Layer 3 of a small transformer language model trained on English Wikipedia (8 layers, counted from 0, width 96).
A neuron's activation on a vector x is GELU(gate . x) times (in . x), where the dot is the dot product.
The model reads these tokens: "–" "3" " (" "w" "/" "o" ")" " |" " Sil" "ek" "s" " (" "1" ")" " |" "\n" "|" " Ko" "zh" "uf" " Mir" "av" "ci" " (" "2" ")"

The vector x that enters this layer's MLP at each token. A number n stands for (n - 500) times 0.0075.
0 "–": 548,187,519,475,390,624,534,365,392,475,631,411,556,242,346,308,421,675,577,574,468,444,323,527,542,556,431,474,522,543,612,393,566,242,668,750,386,555,597,537,599,641,358,422,324,451,503,474,526,392,455,469,517,320,434,194,737,519,556,458,408,371,469,421,475,578,323,458,435,653,499,421,477,611,484,423,515,717,657,440,236,546,428,579,526,425,362,649,681,311,672,477,553,670,497,594
1 "3": 452,407,508,573,491,511,473,559,387,411,611,413,654,394,536,449,411,588,721,669,595,367,425,588,514,426,422,470,600,358,544,470,553,444,551,658,593,495,426,488,569,604,541,503,409,661,307,563,636,487,556,314,303,329,484,237,691,320,406,531,394,442,368,398,612,523,349,459,467,466,479,540,568,589,647,411,423,787,632,535,283,364,575,557,452,528,458,586,565,483,858,754,679,641,538,463
2 " (": 574,375,559,530,574,725,551,524,371,195,334,416,548,426,271,547,333,656,698,505,448,459,420,603,529,765,412,446,752,505,510,468,519,499,600,540,569,556,476,550,528,418,571,396,483,412,361,371,616,594,549,580,676,493,484,393,384,575,470,616,441,564,476,433,518,548,438,456,449,585,471,557,495,504,456,474,543,746,581,557,248,486,702,691,595,369,324,517,632,518,454,508,462,635,554,467
3 "w": 556,254,497,401,551,441,557,495,176,443,582,409,460,382,532,571,423,641,458,492,557,382,372,489,235,464,561,661,712,453,468,295,594,499,444,732,495,436,490,325,456,461,649,382,548,618,384,377,407,496,673,519,493,512,467,265,706,442,421,733,259,455,189,316,360,466,307,631,443,548,597,340,685,464,710,539,506,634,484,490,183,459,450,536,628,551,384,339,469,296,210,531,369,616,654,466
4 "/": 688,335,535,559,796,585,478,315,513,420,534,341,307,317,442,853,475,524,669,439,384,509,427,549,544,575,431,497,552,425,531,326,652,374,566,812,537,678,586,541,447,469,592,421,451,348,452,492,401,658,437,515,550,574,434,402,713,611,268,534,349,495,303,539,452,523,326,406,474,658,624,452,369,542,674,498,602,712,797,394,201,550,341,615,609,462,396,539,671,322,346,381,589,555,607,452
5 "o": 390,263,541,515,668,594,694,412,443,502,791,516,514,567,427,616,332,472,681,624,390,390,457,624,443,626,577,709,686,457,475,221,483,558,654,612,395,467,86,518,357,576,700,478,573,525,515,406,712,464,443,365,556,341,549,596,535,340,455,620,294,530,155,457,557,560,345,526,665,481,507,574,661,632,508,439,437,674,388,619,330,269,433,451,505,430,386,507,498,501,574,453,619,645,508,520
6 ")": 532,402,529,548,608,532,381,618,534,436,535,447,637,300,218,794,392,480,666,482,527,430,404,587,533,453,515,363,622,536,549,377,427,482,657,532,490,473,398,531,554,472,537,510,587,267,363,565,605,458,492,620,480,464,501,520,725,338,436,517,245,456,519,494,626,674,388,442,438,270,560,546,535,572,562,394,476,779,723,401,503,277,416,521,489,594,303,241,552,514,547,615,494,474,524,380
7 " |": 465,26,571,523,635,632,525,520,496,369,522,408,580,432,260,418,442,716,555,502,502,525,428,582,420,345,396,458,475,531,578,482,541,433,626,464,529,478,503,593,438,552,536,630,570,598,481,437,563,457,341,569,493,455,548,443,630,345,468,587,372,484,485,533,539,482,611,486,243,459,544,516,514,517,597,402,495,772,449,494,407,346,579,474,432,558,311,543,515,502,697,606,409,571,506,342
8 " Sil": 381,509,621,777,513,585,504,370,324,429,523,355,416,512,524,486,328,557,468,377,350,443,277,619,642,399,349,657,508,758,406,456,492,496,510,493,585,363,585,370,270,569,707,402,218,492,639,495,417,509,346,430,482,558,724,452,339,624,521,370,458,364,438,376,350,514,480,580,602,333,602,372,722,457,362,331,613,638,552,632,343,478,610,342,492,615,386,493,413,589,544,362,196,235,470,407
9 "ek": 560,534,559,484,516,540,708,174,356,340,558,376,669,492,736,479,604,245,606,685,458,485,354,527,699,289,590,459,564,418,562,466,743,422,606,538,349,583,652,556,344,594,499,525,454,498,428,485,706,676,494,488,531,524,462,340,443,419,397,362,528,320,484,590,372,464,432,513,410,599,508,479,578,567,471,360,401,707,476,644,472,282,530,404,417,675,384,480,519,545,834,538,388,462,648,515
10 "s": 644,221,577,624,545,401,502,487,448,509,593,423,435,444,488,469,584,319,642,534,532,321,320,592,523,516,620,454,620,522,384,399,510,543,617,604,601,548,440,650,439,716,550,491,378,537,400,479,534,578,524,528,616,628,519,374,341,417,476,369,327,515,264,478,496,543,518,372,485,483,371,455,717,630,556,492,452,790,470,593,660,282,498,520,600,594,441,518,327,512,646,547,451,453,726,419
11 " (": 594,289,536,661,497,678,516,494,459,224,320,371,621,436,389,570,435,626,766,488,440,435,395,620,569,672,457,426,773,454,506,510,528,462,613,504,622,506,561,570,459,438,568,426,504,374,329,375,478,644,585,618,665,522,504,402,244,598,431,585,608,539,516,468,515,544,522,461,422,644,581,554,484,466,591,462,506,787,496,604,490,556,639,644,461,451,353,470,599,514,640,495,350,635,494,397
12 "1": 545,360,463,644,530,522,509,546,351,343,641,490,589,427,519,582,514,734,781,539,532,464,429,568,567,468,434,586,627,384,535,432,516,571,560,623,638,373,413,482,551,571,617,479,491,441,421,539,631,511,691,380,319,354,410,423,643,373,377,562,232,430,389,430,612,502,279,413,516,506,613,432,667,512,688,376,412,749,618,505,329,481,396,617,524,641,292,639,471,529,876,639,489,612,611,460
13 ")": 547,478,613,570,668,544,390,586,518,426,564,448,619,334,284,803,414,551,568,389,504,417,386,549,487,452,497,319,541,599,534,354,432,492,605,495,525,503,355,576,591,485,550,527,602,225,316,546,659,434,487,654,471,483,493,574,593,247,421,586,311,478,506,564,616,662,413,452,369,221,428,597,554,591,525,399,431,768,697,406,535,281,579,499,451,598,316,256,577,595,451,555,403,484,598,424
14 " |": 477,45,586,555,639,651,523,477,459,336,567,411,569,433,319,503,476,734,487,445,503,510,400,601,399,248,446,460,494,510,566,524,544,477,626,436,593,469,507,572,405,541,520,616,561,546,520,423,541,482,303,581,520,466,549,467,503,380,404,597,406,504,506,555,532,462,607,513,219,430,589,509,544,513,608,423,463,772,348,455,391,427,572,441,413,556,301,549,483,536,615,586,367,560,546,348
15 "\n": 442,312,636,574,517,771,544,493,453,467,567,340,535,493,580,606,589,601,482,461,581,510,369,614,387,689,504,425,474,393,657,231,385,432,600,516,472,507,512,489,522,316,530,527,476,570,484,529,540,360,603,661,619,490,502,608,407,542,515,551,345,374,439,606,568,566,335,518,282,479,414,491,565,491,592,644,422,804,459,469,451,510,588,466,501,514,336,327,553,539,714,760,479,565,583,405
16 "|": 554,59,582,556,659,646,527,455,444,371,520,539,545,513,482,513,464,769,276,475,475,544,446,663,443,624,496,497,488,529,564,580,555,459,472,455,618,470,287,519,418,512,587,580,400,496,489,449,471,512,403,590,584,496,443,708,384,515,585,490,455,413,247,697,506,477,539,561,328,600,466,469,554,476,306,569,488,764,724,523,384,493,538,429,706,585,338,501,532,575,799,599,476,677,431,296
17 " Ko": 523,264,612,617,617,642,663,459,644,384,632,436,508,468,489,327,598,407,539,291,497,366,367,577,603,440,305,595,603,549,521,340,512,700,407,469,343,523,600,350,200,423,672,493,353,388,530,410,382,597,551,527,377,361,564,411,503,435,586,509,487,270,447,729,338,446,369,401,304,456,571,328,816,602,352,338,576,646,638,556,633,405,539,338,531,323,281,397,614,516,497,512,572,388,666,358
18 "zh": 550,376,567,667,546,613,524,342,665,417,348,534,612,700,747,544,540,287,650,583,440,443,501,415,734,280,338,575,578,478,761,469,540,508,399,549,514,396,629,451,391,527,505,441,597,395,534,509,635,534,391,473,691,490,609,296,393,512,714,593,582,298,460,779,382,200,427,656,465,523,539,470,565,529,307,331,301,533,701,678,279,325,563,345,604,504,417,318,489,604,547,588,412,433,691,384
19 "uf": 580,354,642,451,288,343,557,312,778,130,450,419,325,498,609,703,403,179,589,476,537,589,493,554,549,355,374,555,508,570,412,418,522,372,462,852,639,529,403,439,408,422,469,487,552,224,497,380,529,489,554,522,502,497,421,371,651,596,695,494,796,388,433,601,395,439,419,384,396,702,425,532,549,578,603,301,572,609,677,564,487,386,658,320,498,512,346,531,360,602,776,531,427,352,465,565
20 " Mir": 280,457,525,435,261,495,554,344,665,460,556,630,567,581,599,369,454,425,497,331,458,646,308,684,720,271,237,503,443,575,368,502,625,385,482,600,514,459,626,356,207,769,486,431,588,456,348,628,538,556,371,464,624,571,626,650,592,564,534,431,531,260,413,515,404,335,402,612,547,447,586,397,511,439,550,324,570,643,523,518,475,448,819,535,527,427,315,439,596,491,543,538,315,305,461,444
21 "av": 451,484,537,352,388,559,695,333,480,296,623,533,711,329,675,368,559,313,667,758,500,315,426,566,765,412,516,520,539,364,475,521,528,427,589,374,519,541,520,459,151,605,472,444,622,462,307,463,753,511,629,476,539,544,577,339,600,613,523,593,419,551,349,601,325,361,504,576,440,747,291,264,495,461,480,215,438,634,522,431,427,330,767,380,445,504,390,395,437,395,677,426,252,458,353,376
22 "ci": 518,717,577,355,491,700,440,346,454,338,186,499,674,610,584,589,377,244,865,521,616,257,554,546,606,434,506,370,391,635,400,472,353,326,564,454,623,524,547,493,462,759,581,518,487,520,528,472,693,384,359,548,448,514,466,591,433,464,487,470,339,331,263,452,495,551,280,441,564,782,282,353,597,369,483,429,615,617,450,734,380,364,521,466,428,524,465,472,218,476,912,586,464,548,426,228
23 " (": 569,199,463,605,446,584,553,505,402,196,278,414,595,460,392,519,364,522,760,492,432,433,424,572,591,691,379,487,797,441,501,497,522,445,590,457,584,490,517,590,491,439,577,427,551,273,299,348,498,598,556,646,681,523,483,439,292,632,500,577,537,469,501,472,529,576,466,442,395,746,579,530,441,408,547,504,521,751,562,637,475,570,709,625,501,412,410,469,556,516,639,537,345,579,413,299
24 "2": 514,306,378,653,562,475,447,569,429,377,602,404,567,419,518,657,465,726,795,551,520,406,475,555,613,505,383,592,628,329,528,385,554,485,528,560,665,368,362,484,579,517,624,494,429,349,439,537,584,514,707,389,311,334,406,372,715,426,395,563,289,424,322,397,629,480,301,444,502,544,727,437,625,513,700,387,406,713,623,559,279,467,423,623,558,634,322,599,497,555,937,715,478,552,585,430
25 ")": 546,322,564,543,679,505,419,584,497,393,554,485,611,325,276,790,340,456,527,383,492,396,410,534,537,486,419,332,502,590,528,307,430,516,573,488,525,464,301,564,578,432,555,521,601,102,301,575,703,422,470,674,480,489,472,626,678,261,483,561,260,436,483,632,627,652,379,428,363,296,517,598,585,573,491,410,443,728,689,464,527,277,602,480,486,574,357,222,544,591,523,569,396,451,603,413

Each question shows the input weights of one neuron of the MLP. A number n stands for (n - 500) times 0.0014.

n366 gate: 519,612,513,535,396,661,474,541,523,522,580,485,534,565,618,495,480,529,550,371,549,471,504,409,402,517,485,481,509,408,523,570,442,451,518,565,576,653,460,511,449,568,403,511,511,435,402,469,366,365,566,643,441,529,597,441,459,527,472,590,381,505,599,545,447,518,632,629,459,500,464,540,471,391,577,504,367,524,564,561,645,546,476,528,411,377,604,505,484,612,476,472,416,582,316,453
n366 in: 503,464,599,559,472,512,502,407,515,478,443,377,558,603,618,495,522,393,449,470,476,354,475,488,525,353,514,487,574,420,443,525,495,503,550,555,493,641,691,615,527,626,634,585,535,369,316,524,391,549,431,532,528,594,642,463,381,293,469,527,559,453,498,580,536,486,642,541,665,480,529,587,476,502,550,451,476,564,625,599,512,318,486,462,423,478,421,585,515,500,616,439,414,478,498,464
On which three tokens does it fire most, strongest first? 11 " (", 23 " (", 21 "av"

n59 gate: 337,500,500,564,479,434,569,850,529,601,423,546,518,490,541,543,520,527,455,503,460,416,502,518,551,595,455,500,551,434,517,380,649,620,408,495,435,585,552,613,448,368,479,500,435,477,537,550,391,570,495,552,532,467,454,559,392,462,535,409,528,464,588,592,470,467,559,553,554,334,645,497,490,572,482,619,357,473,572,404,572,557,507,392,611,399,546,439,533,595,525,495,652,603,315,678
n59 in: 429,538,512,643,537,523,397,481,526,479,536,466,460,612,425,454,525,463,426,423,498,356,624,525,480,428,460,503,560,497,439,550,645,547,498,578,521,359,456,421,386,569,393,392,492,427,529,448,465,403,584,552,493,588,418,413,564,272,495,523,551,520,462,558,562,477,599,458,480,369,424,492,668,534,191,512,505,500,436,666,559,390,448,502,442,462,311,538,620,552,689,427,505,595,450,435
On which token does it fire most, and how strongly? 17 " Ko", at about 1.6

n283 gate: 580,638,500,571,391,518,523,557,426,567,425,582,506,509,362,434,399,462,469,461,459,571,806,307,521,451,489,509,536,488,558,717,485,527,407,500,578,389,396,542,461,448,435,394,488,585,506,445,497,587,698,421,526,532,480,371,431,577,592,551,629,470,561,550,494,582,829,567,458,497,283,609,450,376,469,568,524,426,372,594,477,533,529,629,485,500,785,450,485,491,555,389,399,440,562,622
n283 in: 514,274,534,348,483,477,288,465,603,497,443,365,490,612,616,577,669,497,445,460,562,411,467,549,650,473,549,520,472,497,463,668,486,612,571,507,379,631,486,447,544,458,548,510,453,536,630,617,398,366,380,686,462,621,380,610,564,470,385,123,560,373,537,358,458,320,285,565,627,332,795,361,526,500,705,579,394,526,477,345,535,487,329,446,582,549,336,553,473,387,410,513,591,493,290,494
On which three tokens does it fire most, strongest first? 2 " (", 21 "av", 23 " ("

n295 gate: 554,612,404,345,425,445,454,493,426,480,633,542,500,474,559,453,515,522,469,379,515,577,566,529,393,514,502,452,444,537,486,470,482,485,270,482,462,590,444,448,445,490,448,428,530,608,589,517,532,585,627,371,479,434,623,488,397,369,646,412,482,515,560,352,502,512,538,527,373,400,527,562,544,433,449,579,577,486,309,382,464,729,459,612,329,505,532,453,493,551,516,524,650,597,375,398
n295 in: 541,426,566,331,596,507,495,536,712,547,460,407,570,586,427,617,418,562,542,533,498,530,563,461,453,511,379,534,425,421,720,524,579,526,553,519,469,486,483,488,447,434,536,360,533,553,464,463,567,457,403,469,500,544,491,483,688,612,545,543,472,531,500,383,518,421,592,583,483,495,249,409,428,434,391,474,505,489,601,442,505,512,582,409,412,389,476,376,538,577,584,451,413,465,551,585
Which token does this neuron like most? 12 "1"

n96 gate: 506,586,341,526,487,263,400,574,633,680,532,627,556,428,385,328,590,442,263,452,518,559,586,423,371,634,584,564,359,531,578,480,535,672,253,452,532,468,423,644,446,436,443,383,434,543,510,555,497,440,352,602,425,645,414,491,333,571,566,398,563,600,584,572,512,534,661,423,569,432,537,661,380,485,445,577,453,363,356,562,672,484,494,575,420,475,527,472,450,584,318,378,632,472,509,751
n96 in: 410,666,638,370,500,668,446,610,532,433,528,629,386,596,662,569,463,415,630,658,521,553,609,512,422,514,463,408,447,451,564,643,462,506,761,651,535,594,490,528,487,467,466,281,541,537,567,427,485,723,484,342,539,614,538,462,566,630,653,484,767,441,526,472,582,371,631,646,563,329,587,467,537,455,609,472,596,490,403,410,524,534,476,371,598,466,540,410,619,417,597,372,259,331,395,582
On which three tokens does it fire most, strongest first? 10 "s", 25 ")", 13 ")"

n369 gate: 364,531,408,500,441,429,469,493,543,571,453,451,507,549,370,510,388,369,546,612,430,556,549,384,778,487,432,457,488,510,570,454,423,447,543,497,515,495,568,549,542,288,484,498,569,408,613,373,423,527,451,565,469,589,472,396,438,519,554,535,545,365,609,498,627,476,689,459,458,604,450,541,413,573,583,438,349,502,642,616,599,468,469,450,512,599,496,505,446,508,492,416,417,406,437,589
n369 in: 410,490,522,564,549,642,428,488,524,491,430,502,508,379,559,475,407,452,524,660,515,423,474,475,451,458,476,434,483,515,565,413,476,679,538,489,505,630,558,513,542,583,578,307,403,452,200,455,508,596,599,571,555,602,529,523,607,390,353,686,505,453,553,415,656,454,613,515,661,540,420,584,706,361,580,422,400,473,505,510,507,425,545,468,388,467,454,444,516,420,536,429,500,347,480,467
On which token does it fire most, and how strongly? 23 " (", at about 1.3

n23 gate: 505,471,498,638,617,482,385,415,488,479,551,606,534,416,446,573,498,480,459,507,487,370,437,520,562,444,468,453,489,380,589,571,505,416,426,467,574,484,582,606,563,634,579,571,614,563,458,513,559,299,523,444,418,403,446,403,479,486,551,516,528,555,653,534,690,538,465,556,495,367,522,625,396,489,519,404,441,505,358,523,657,514,487,467,484,516,473,577,429,422,505,417,602,385,536,572
n23 in: 479,464,498,582,608,307,504,395,409,564,456,554,523,365,443,537,392,404,538,612,556,456,462,593,530,404,481,462,478,414,562,513,444,441,516,486,568,544,647,599,608,596,595,677,556,491,472,626,559,363,495,455,460,341,498,481,721,461,431,491,491,491,564,436,604,516,432,520,521,455,490,536,380,551,471,443,516,550,581,532,618,454,549,558,470,536,488,628,378,517,540,515,507,382,566,507
Which token does this neuron like most? 1 "3"

n188 gate: 477,556,447,575,464,477,539,491,460,543,537,511,338,567,427,353,615,579,493,640,436,484,490,511,509,514,527,576,538,444,525,593,595,588,551,584,443,521,674,586,654,630,479,450,466,565,619,588,500,534,473,461,432,493,472,415,473,403,528,366,610,571,540,464,447,388,638,504,575,584,578,626,453,388,582,578,428,527,448,558,616,452,518,502,335,520,572,583,570,458,637,554,555,509,504,560
n188 in: 570,484,434,640,498,514,628,498,434,658,447,496,581,553,414,437,536,511,469,618,587,414,475,570,495,488,561,717,597,338,445,526,542,561,551,585,359,500,523,495,609,591,552,382,537,563,587,522,507,643,491,463,568,423,552,479,590,364,401,393,567,422,426,382,426,414,485,493,583,653,527,510,520,441,531,471,418,491,493,505,551,355,507,546,383,507,508,475,550,472,562,594,466,477,570,527
On which three tokens does it fire most, strongest first? 9 "ek", 1 "3", 0 "–"

n121 gate: 532,634,502,484,500,513,495,443,554,571,640,559,505,460,490,431,357,533,451,466,454,534,464,328,379,472,577,591,384,544,454,573,359,580,617,505,645,534,513,490,604,607,395,236,447,430,492,503,503,576,505,476,485,611,448,600,392,557,568,521,468,555,638,513,526,492,724,459,626,500,385,519,461,354,519,469,588,498,406,394,588,521,533,427,474,382,553,557,581,479,348,318,630,555,606,646
n121 in: 396,469,537,514,541,487,508,569,683,376,463,475,551,458,456,508,516,591,422,484,406,666,562,564,683,569,390,418,544,425,541,524,550,402,566,452,432,566,399,435,550,419,519,432,339,531,516,259,354,490,521,582,518,500,480,492,568,580,460,484,426,633,519,435,538,318,634,337,409,406,592,625,605,460,540,486,482,537,453,307,530,691,495,475,541,308,464,487,534,644,559,428,511,565,436,464
Which token does this neuron like most? 10 "s"

n304 gate: 509,568,554,336,509,348,467,511,322,528,540,643,466,495,497,476,463,553,470,427,517,340,623,351,399,531,590,497,500,410,465,722,582,632,357,609,543,445,465,523,480,286,437,409,543,531,423,466,585,572,408,558,420,537,511,630,526,483,569,564,448,417,572,557,570,469,656,450,549,367,307,587,477,207,429,581,426,427,288,395,500,540,544,506,506,469,566,651,503,515,364,333,682,440,492,528
n304 in: 631,500,608,368,600,367,398,497,397,659,616,617,466,512,667,500,583,530,413,497,442,228,500,369,491,528,557,554,494,509,437,778,481,624,415,420,484,553,471,528,569,343,480,583,462,488,526,524,622,550,406,465,428,433,559,541,675,488,530,506,359,369,526,522,621,460,586,421,593,487,337,669,573,563,410,723,352,470,363,488,533,537,497,566,454,586,545,682,503,465,176,462,796,519,500,588
Which token does this neuron like most? 2 " ("

n368 gate: 522,597,477,417,503,512,502,674,527,628,493,521,607,509,530,464,433,533,503,573,500,522,489,398,490,568,489,549,466,379,520,597,603,522,302,614,427,651,505,507,498,519,421,433,568,660,572,455,379,464,517,596,356,405,475,617,398,541,565,522,451,696,592,495,436,436,509,623,471,500,314,558,431,391,555,546,486,383,316,400,470,563,453,553,533,488,529,629,570,542,544,523,561,556,455,519
n368 in: 474,615,613,510,464,475,469,370,457,648,580,530,447,427,482,356,588,472,572,497,438,346,634,444,265,509,681,348,536,612,459,559,419,432,432,334,484,458,429,529,500,285,338,509,420,591,480,497,659,628,449,542,643,469,602,392,698,642,338,616,446,395,524,503,565,694,431,447,427,592,659,427,400,616,608,624,617,487,370,318,564,564,359,643,509,690,613,362,380,350,442,473,453,510,400,608
Which token does this neuron like most? 16 "|"

n70 gate: 411,482,553,492,471,459,348,602,476,454,603,582,384,544,447,379,480,502,307,474,448,596,619,468,559,539,495,448,498,643,575,476,552,630,431,625,595,513,430,579,438,315,428,388,438,656,657,661,430,531,500,521,400,513,396,469,510,571,632,518,523,482,540,396,525,515,425,542,406,463,560,535,525,338,340,528,533,443,263,470,564,630,505,453,495,495,552,404,454,443,385,418,500,633,472,488
n70 in: 427,573,369,751,623,401,404,653,449,531,600,556,521,316,714,523,552,419,304,591,649,426,651,603,326,615,646,538,593,485,468,541,374,617,521,494,487,609,411,422,525,590,540,500,384,570,360,551,583,475,357,487,560,497,606,634,569,525,312,447,669,475,560,478,418,524,403,482,559,510,593,519,387,596,331,475,414,460,671,423,404,360,488,619,479,500,497,392,571,344,416,565,533,662,433,752
On which token does it fire most, and how strongly? 14 " |", at about 0.38

n200 gate: 591,532,575,488,476,470,624,496,459,433,585,641,482,473,449,433,588,389,468,573,562,433,476,532,458,581,412,653,403,498,615,410,574,538,445,625,538,573,435,477,355,468,528,399,500,458,440,541,475,578,491,362,489,553,458,411,427,693,387,545,436,467,461,609,514,581,384,534,662,505,655,456,560,473,534,523,428,398,472,576,367,411,563,563,574,525,544,412,432,457,447,433,663,535,498,534
n200 in: 570,391,526,569,569,560,391,480,416,485,502,482,456,564,425,434,421,537,420,446,559,496,443,613,472,473,398,459,440,428,494,532,502,533,527,388,556,623,509,528,543,519,502,504,424,278,531,525,422,500,556,493,580,412,433,463,528,517,502,355,519,650,446,349,465,622,415,416,483,410,498,598,652,484,553,584,547,568,573,576,521,577,446,399,544,529,546,428,414,518,470,594,453,423,534,496
On which token does it fire most, and how strongly? 4 "/", at about 1.4

n43 gate: 483,684,401,520,463,570,526,541,366,697,445,569,535,393,492,586,425,474,553,511,542,449,550,476,535,621,655,522,500,433,635,639,348,508,394,661,289,511,622,568,489,376,527,583,549,631,531,542,409,535,486,558,422,481,474,617,582,524,591,385,623,516,588,667,421,412,469,569,294,570,645,435,599,471,480,475,495,409,557,379,537,663,518,576,463,551,546,578,505,483,447,546,440,609,331,421
n43 in: 776,436,605,503,394,477,356,547,551,498,455,446,443,643,515,506,375,518,470,497,480,381,402,451,388,550,476,612,701,510,517,434,612,548,538,717,500,371,489,469,436,442,398,487,584,430,409,421,371,306,453,466,380,644,517,453,571,544,465,521,450,545,563,427,533,461,500,594,508,565,486,658,541,497,540,628,344,460,424,536,460,432,495,415,495,580,538,516,323,396,539,565,514,395,397,589
On which token does it fire most, and how strongly? 17 " Ko", at about 0.24

n25 gate: 568,584,491,462,464,542,405,502,409,500,391,560,517,491,426,402,400,455,513,545,593,327,442,457,456,511,444,643,484,469,543,630,585,375,500,663,458,584,608,517,512,341,382,552,470,524,588,488,478,594,498,415,519,534,512,527,283,561,509,627,569,466,650,532,507,645,605,550,419,513,424,531,372,491,593,480,510,438,480,301,550,549,415,672,645,500,569,471,453,548,550,467,513,468,553,639
n25 in: 513,474,571,535,347,573,472,391,538,418,252,441,552,455,589,522,357,520,579,354,551,523,514,528,631,460,459,409,621,459,507,627,540,511,556,487,429,542,626,387,476,454,481,503,521,632,750,482,503,468,568,484,601,564,545,466,431,500,598,452,656,403,490,443,344,448,450,482,558,524,589,393,510,434,646,490,388,485,448,394,500,532,503,399,423,374,384,586,427,296,658,505,350,366,425,561
Which token does this neuron like most? 11 " ("

n131 gate: 538,450,444,514,543,468,596,642,502,548,500,435,461,602,541,442,562,518,567,409,444,569,439,538,516,393,494,533,476,418,587,479,432,545,581,502,521,433,611,479,320,511,525,359,533,502,313,469,536,384,523,619,593,407,483,488,474,454,549,530,635,484,643,514,457,557,601,581,525,528,439,474,486,549,424,460,495,438,468,637,442,565,551,489,514,292,622,502,378,457,560,331,510,331,468,493
n131 in: 478,463,419,651,471,525,553,420,509,447,453,510,450,486,570,677,553,352,432,590,514,492,517,477,523,529,512,459,512,498,588,553,577,440,512,613,494,477,511,532,569,479,556,620,553,442,398,525,415,538,358,536,465,490,438,619,285,510,533,528,449,638,326,475,554,654,385,455,530,546,493,473,554,496,591,510,422,524,557,517,598,506,535,557,567,498,487,416,508,509,386,520,451,547,561,545
On which three tokens does it fire most, strongest first? 23 " (", 18 "zh", 11 " ("

n235 gate: 529,597,422,489,470,469,403,468,382,635,570,522,503,557,505,486,433,337,344,419,340,474,517,350,612,526,529,508,493,630,490,611,497,426,316,473,510,336,458,632,537,450,458,448,592,467,625,356,393,604,521,476,390,411,539,445,544,487,600,495,555,526,647,451,404,587,650,535,451,495,364,527,362,433,463,474,593,401,508,526,615,547,573,448,556,709,586,500,508,529,372,416,623,492,584,568
n235 in: 545,679,562,428,441,500,579,497,656,413,273,524,519,485,547,523,522,509,520,544,445,400,468,543,497,489,413,561,506,355,494,500,548,538,338,587,472,604,484,403,503,445,258,473,627,630,481,631,407,636,491,417,536,682,455,692,412,718,482,338,418,591,599,600,442,447,354,966,547,658,651,520,398,551,658,583,472,460,412,450,585,528,391,413,568,506,513,472,513,323,527,536,586,547,466,503
On which three tokens does it fire most, strongest first? 13 ")", 25 ")", 17 " Ko"

n306 gate: 314,696,395,497,500,577,315,530,379,629,353,520,382,474,482,508,630,528,566,616,518,524,590,523,668,645,451,405,403,602,539,512,600,476,453,607,470,489,516,495,554,487,507,520,484,442,484,601,442,548,345,592,477,707,510,548,385,463,500,619,460,727,520,511,497,395,520,508,684,467,526,425,508,551,462,498,521,322,415,479,413,537,583,433,550,432,609,529,564,432,385,421,427,543,508,622
n306 in: 307,464,445,570,471,497,413,604,462,609,574,473,422,462,516,515,545,492,652,568,442,628,590,525,463,482,492,620,513,456,596,406,377,575,609,396,537,692,428,216,380,571,449,602,486,572,431,443,436,528,492,677,314,569,497,562,426,344,359,565,398,506,615,447,527,411,497,440,669,488,359,371,417,546,358,546,517,424,455,542,332,297,486,462,536,420,464,388,413,491,542,610,369,559,592,426
On which token does it fire most, and how strongly? 11 " (", at about 0.12

n108 gate: 541,628,527,370,422,521,433,518,572,498,613,563,534,469,414,492,582,513,353,500,508,524,529,576,497,529,390,386,503,518,473,672,345,611,401,451,538,371,525,634,608,430,471,572,586,461,464,521,458,532,548,400,567,508,434,664,497,460,595,468,446,615,606,654,422,560,513,510,604,690,622,478,552,420,420,682,696,404,287,410,454,671,526,477,497,542,554,521,716,522,557,406,438,529,387,469
n108 in: 594,400,414,299,478,487,508,477,292,469,465,581,489,492,480,401,612,562,455,356,608,295,738,576,374,444,572,363,455,577,455,600,415,626,356,318,389,459,544,629,549,458,444,585,560,460,682,586,484,592,592,508,518,516,536,503,497,583,624,524,481,371,473,564,463,558,482,419,433,663,483,472,574,534,406,559,577,425,540,404,516,624,430,487,529,474,610,497,562,508,361,444,435,503,354,490
On which token does it fire most, and how strongly? 20 " Mir", at about 0.35

n61 gate: 714,580,631,361,536,453,391,508,655,405,476,458,487,591,490,467,518,344,549,444,482,482,488,448,529,612,539,417,547,445,478,510,623,489,541,538,386,529,460,608,615,398,356,609,455,508,619,359,593,463,373,586,427,544,473,511,577,578,563,548,503,452,546,539,495,575,620,351,571,375,438,726,427,569,592,603,333,466,529,471,462,347,383,520,383,536,547,406,582,554,588,568,698,442,565,551
n61 in: 500,472,533,566,502,549,604,429,531,414,318,557,463,455,422,376,519,557,439,498,411,458,384,567,662,379,604,620,509,567,513,627,681,593,491,440,476,446,526,620,600,516,602,594,595,574,502,532,472,514,453,502,543,509,553,354,486,577,489,434,493,556,548,477,418,433,636,456,542,382,515,483,535,403,486,498,665,472,547,660,523,493,436,457,484,514,408,621,437,452,455,547,304,446,514,454
Which token does this neuron like most? 9 "ek"

n358 gate: 573,580,523,490,474,429,500,584,457,507,584,660,459,441,433,604,564,443,326,415,442,561,480,522,510,542,509,347,301,461,502,523,535,490,486,472,617,567,596,493,610,464,435,488,530,641,543,356,541,564,460,493,460,517,474,572,359,588,569,398,552,535,616,608,469,563,626,423,448,406,392,629,444,557,371,428,559,496,382,451,538,569,502,521,311,548,521,541,463,455,492,280,568,505,621,639
n358 in: 424,430,418,514,340,487,561,407,514,512,492,527,639,629,452,321,597,605,470,529,472,471,408,407,548,541,539,665,662,568,488,460,473,392,461,478,369,532,457,513,556,669,517,497,783,443,394,582,435,370,609,446,444,484,387,404,460,426,579,379,623,542,488,390,456,537,354,541,466,707,624,456,542,528,571,565,576,466,426,652,572,529,541,393,570,479,550,495,489,476,551,679,562,423,398,466
On which three tokens does it fire most, strongest first? 13 ")", 25 ")", 4 "/"

n163 gate: 493,479,442,547,394,462,448,475,578,506,557,522,540,351,438,435,570,363,625,517,514,345,383,505,628,389,387,409,365,491,670,535,445,435,507,519,340,512,597,559,536,541,466,654,536,519,372,489,519,334,396,402,459,412,444,509,514,516,459,526,521,382,498,434,656,579,496,452,557,612,550,562,430,452,585,421,387,545,422,519,461,507,466,448,382,521,468,554,531,427,591,592,435,408,500,551
n163 in: 555,491,526,621,570,456,437,487,567,550,446,487,427,415,401,507,507,371,580,519,639,417,421,473,481,367,444,374,410,454,597,526,417,469,532,567,383,444,536,582,684,597,568,536,620,505,421,450,601,413,402,488,444,379,518,542,554,412,502,568,535,463,575,488,695,537,493,318,528,531,465,622,527,417,522,563,410,509,405,417,412,509,360,525,404,534,502,486,481,397,500,420,557,381,557,518
On which token does it fire most, and how strongly? 1 "3", at about 3.1